Layer 8 of a small transformer language model trained on English Wikipedia (13 layers, counted from 0, width 96). Numbers have three digits each and are written without spaces.
A neuron's activation on a vector x is SiLU(gate . x) times (in . x), where the dot is the dot product.
The model reads these tokens: "2" "1" ")" " R" "ac" "ism" "," " N" "ot" " R" "ace" ":" " An" "s" "w" "ers" " to" " F" "re"

The vector x that enters this layer's MLP at each token. A number n stands for (n - 500) times 0.0072.
0 "2": 672469623428456697473568538575553574457272527320525613465547613480708515329454508517461713487399599443618573450578404644546607689376505398572596499491327351428596458452603727648519445446601573595404550692452526594500579439334484413554678406673641383534464138498579361593451427524564481612
1 "1": 736402652450505624462648540545453648418325527300584618475554600531671543287396454513518683467459633454602626489496495631524626724372510342519528433456353314415563513531624728635536467373569549565330489717527467567588561485314488450537667423689602408526496214539519399474435461591492561621
2 ")": 627573632288523443540534466582401637593399443473562604318404474501660377589392407666462533426456438476627493526535410551636591537376519502602515375518271121476468507457502868637518616314511462594345473594451522552533438338372543448665469418456490577584448386485409457499391511459412500464
3 " R": 500422626540506619329492568580534597438427255576554426402451562567613471423372546606509481230298834587539442818659493743337630433396626453427253444485529307517447522506420639502385432443644513430416368463535465401570479612430568474435582612308542496548683325713369461361516328454460499505
4 "ac": 490508533503286415398674559723695549486447411584394513500556593538501426533526357593685479398428504454654351332404388639453604437568469573489315340616442505501454706613230454475595472401754489591550153531464390364405458494418419634360542318459386451564481466529328427609740335478333522565
5 "ism": 719454664511538399403266459689472557520308427369605506461447591273714525566453414523638437350329510368641392577430409434302793620375395474530512469392391396487255492578571516640588546274452611504525455656721512467396543627567691525616410492520635450566504253498594543588549453644504461582
6 ",": 617515582518447537443470529585473454438426458514546608479412480561612439505422387520432479503395455507637467513537480424397569597498465501508357452534320354459432536455531960645425598395524564487237585596334505458560321435306506379528511406550694545568509366521492677514549525491500456567
7 " N": 569532595457630644499553484553535667623457299444601534506370554560488474402426454631504427299520977494451321601471457456390693429415463548608166538401495616434444559610470671543445295471431523529503412512504549441626412713471557486608665510513622524478547393713565510573611385572475671607
8 "ot": 629478499576577422564371430671648571533631484369434774362338719464435634379781630602470577521480456296584530372476669407467549434404390526600389287328474442214617537733252552533459477412482585364442402383601477419629373402477485598312502413362608507439573329379517566553718446444374579513
9 " R": 499501555544455602304520519583534619440465264580575424407413575573623483408421545612569473277252885556533471839669500692305644440341627505446313470481526316505390536518395593477414441426649498434438390489526464390586515552401531492457579573318484543559704281693370513395563331438460511498
10 "ace": 831451519473281500483411678604459640539587318605496508491479679386675655486526323552539431491304449309671413539422392472311656409397470536599511425426366498466283541700400570541736550409599618318476443459691569440544474409492442429426528501432509542553530253367482527483748433579256456655
11 ":": 677573526338327594500476467699562537498269430442364477274646489581622608526422455545435461392230529523691542573644427464428426595514514517537395496407309530447447471556544777634382551611531523503348457548528544528523468366439447327490436388609708522505429226639458467532669413639358499480
12 " An": 507655635327501510532549693759455561346160473418626562173439580611505543515507314486425361379497628543515367497499676706276607455634471403462409381493614506476457411431576661501527419449627348447203359508462449501489537588561600518440571461458468414663637336692585632502689474485522543486
13 "s": 488405638341564603472469341513567361454412498374532825409516344591592434488431308476475379360455736595660352392455572537443698526531807772602328331654558456268472564587527557764534626321590735593495537483631531440437534368499582629330516502560332422571522372547457481546570487457506509428
14 "w": 472268529467441518628355392531551671400461494543560655474498566479672435511446607646430413503425830407649303460519539586367631496331601722645398426693444350282301790720496480658334507715355464601386487447451429500471451515456398522399458621538354351455390515602533688432467582603450597555
15 "ers": 488351675294584563485221547592517534544402265339503609607542487493700669468566335671557560448349600528576386661613394364563654622483790565568369512555402289327389483418481655443612611374456517415452423505592541527476410393467533649650691575510517477456449295474384557412680532492422541705
16 " to": 530430548659445392415402427730495556489427495522427626427321654652524392507351341325473550484488462512529526525576532473451575494489629577557465562425465368292662545562458772655581651434491378523251484472577598622577366499472529653409463323430769253435519211592359537490584671679476502486
17 " F": 625559498405413633438469566634568551593338427677422644424378577397528521469434462753665574436419955458519514533505538560310686307471547613525395477406513444382404569545464709610338517511560479528482404546394511563449483658519539596610596441490674493492477432695366564501436400558669583752
18 "re": 494388610372424658308244564593507540486505430554577647361437613604503440188433448652455434383402505466463640651399542693628608385508618643439395425420408335306388649526562557593552606556623408670467595556525527596561350523466447271669688628620442273423485556349509481439656388295433643574

Each question shows the input weights of one neuron of the MLP. A number n stands for (n - 500) times 0.0022.

n59 gate: 432559486463474446613548445456513616396562612540371272679430299814447500245453400584455394447493594634262563556423629544580578574413503713441674612533549528524523487458323487327346759433387561497543354445434353459497633588312437321368601399540476573557526510565559379436510487553709684671
n59 in: 419484604446404500455563428416414545452318484468497317656494399432420366542500477442619287532461500572408487588452500597444451246273440580456472547567500506285577554689686742481531651706251645608465519431461340487522551568525323553452435529617484475714500372709384356390497541394654670424
On which three tokens does it fire most, strongest first? 9 " R", 7 " N", 3 " R"

n28 gate: 654490630710762493521106387409534400382622548428394285497386405457390471559666710399525565476577661690551404598503431375399637667417544679611595500555615513605383685631403566386588520431369601687603555628252554577547452392561572454558503614449549650497554709461517395326517497614480493557
n28 in: 369677564507531536402299425542762458511445503448483475583678583618392467405437428658572455572549350702531451521472604482349585251483459542517308690652586451347726393607294388551462664535757454557434434653428432422497406405579493507282454440417297641483613350674582633482155544556592532532
On which token does it fire most? 14 "w"

n117 gate: 425614381522338550620589428562408546379431427512619500350368527566623564525654290522440476470534341412445405551383558512503591646454418494488488390494603445535494485454580304422400612680437758646602592461535467396394654500482719627775553426497551543583500578755747452544491470343455478468
n117 in: 709539475614593406374567680778619528494506506470644414494538485551574552497448589335402298354503479500466321452448583556491365469666497509446424521589436546431616665441553270518549561519519456548420426313506455575445598512457497459540590292500393460374600578481410663466707552389249289307
On which token does it fire most, and how strongly? 12 " An", at about 8.5

n18 gate: 721430433319530570578629564601584469343528592448457620435408475485537242336644835516584432568535317620512594417506512509474433349584250432409577630395466330519594602553509361540463614620420531576350512650391727621448631547358509623506626572457401556500617418551418500506553515503626513458
n18 in: 647497461455473426375607627567593427524493562308552608332470644719835388437521589490539493599511473561606375476593503714475214367759517213561534521538422406461681545522806413507480684427550636466580583429575687666401552524575510532517325423497362682614503486500690520342448429611578518336
On which two tokens does it fire most, strongest first? 0 "2", 1 "1"

n30 gate: 543558483431529382493388635580484368281649634565686497389481692535464541576533394556680471461624471588493418464500330543664409666497438694416682487157445664608424350444579543613607575540429596548563536313544429661601415583676699517549770546448557591642412519348419432433559578503393497676
n30 in: 525598754578535391800603336685599639597595468489394430695649415368504597428411098471577631556529416454284418511350344536602544363397504432402659362468722463427462372575511662458447633532394641569664532524605356533539607605398567578465486511482357493364482381515503619283700672446468241401
On which three tokens does it fire most, strongest first? 10 "ace", 5 "ism", 15 "ers"

n54 gate: 449353442554389467597452683478504575468356496412688455592531390389375264403364622475500376429670423482454450352743436598454493460461376207521405259461419460573382351307644439497377764442456399431725347612456416533641661370609394700411666482504529698336634392383518388428761623432605547629
n54 in: 669344456540500554643730534632701483537516507513609462490532572413400538299723624450524662572527581444348750395650579493531435386520457440539553569546516384483484556648580403562533608510520517471653563653513418432670520419605441720672497587566418437716707305588682565540783241500510381623
On which two tokens does it fire most, strongest first? 1 "1", 0 "2"

n75 gate: 494509549364414410591296593602497536632542653551458421539615380479394408442561588518519518578509515360695415739491479509645419549600437376450575455669243457528650494439582488482440602659403586476354567515437378441494476528371650544455518390497534581552593485857500598617235512485619519416
n75 in: 402514522486392515364500471370330475633447422475340533500544542524418478457654323309699450648620545535684546732450468283503609550496564529570500642355430534482542507466507623514655729392474702663425532658480616551620382572210394367329655403475496684529430479409367511790600711324574599125
On which token does it fire most? 6 ","

n119 gate: 570668483493506358450428290473543497517649333500484449395626346539460521470566562537595530787530636419601474432896365661652658417450438457477340693477607612588590274427470523471419386550422400503483576477572656598575645393503559466562557487385364657447487432449691484647414721669412544619
n119 in: 575468536477629711545353355536586635458402427395362550510454516469571564565969503354493619557487409379500558411306539516452556653468484458500462666542446458428478391466435497705538398565606298391661564374366592319459490520656561407333624545564487494539347582451336601598355440681389596543
On which token does it fire most? 3 " R"

n91 gate: 563601204531442608522406337595512450572399376444509490432577426603409405487459587765861233472487427500550691614509584589555599383541608534564519568472534529589530686553525544448454589494420576346528294390396451580595394525528447665425554594512372450494491625420479567737390389475543324465
n91 in: 565484242388481205439457424350548542536409592427430457774509573737458554555416756429470647443507528478529400569689414549370572500442560490456357595538396482644516529531558539418392645290464325512503420447375487444513439445399405546465630426351530376391326459667516657435397317368513612695
On which three tokens does it fire most, strongest first? 17 " F", 9 " R", 4 "ac"

n93 gate: 588533299396526292296500544483473540540726483474307545523570659549540591608601296554514547474619582490556316549594467578469340540396450747546566493639530720469474487362325530415408704551545456542737497716500572517566700612536467593690554554414596500734362503589585310619580474456490244380
n93 in: 471521602464556507557680431496557447608563641567397593557324585465489392672443349690456557560352493482592265539304440500612445284496571432479521309401658534300469748398439450378437395389569442410610567329706563409363774392715278323450561385253343609696535343471542434605546658504371471291
On which token does it fire most, and how strongly? 4 "ac", at about 8.1

n29 gate: 465447451439444410312556371721493612483533503591503525683474638483551696500520521593655453675669570255517677490503449528607552610657622622650439659686466599698401537702462387783611423648437507596640500397332406389460561421507335542392324623520517679711480540497520366503538523510416796612
n29 in: 490426371330491352478529558567299528560655356503419585522338522482532460503630239678324440453442466289660516568525519388459535487421375610512444419202323622506717472437500385349634410564393392577620365417611571642463440395541519657597529627456506541279522472503441503660440649548450477409
On which token does it fire most? 10 "ace"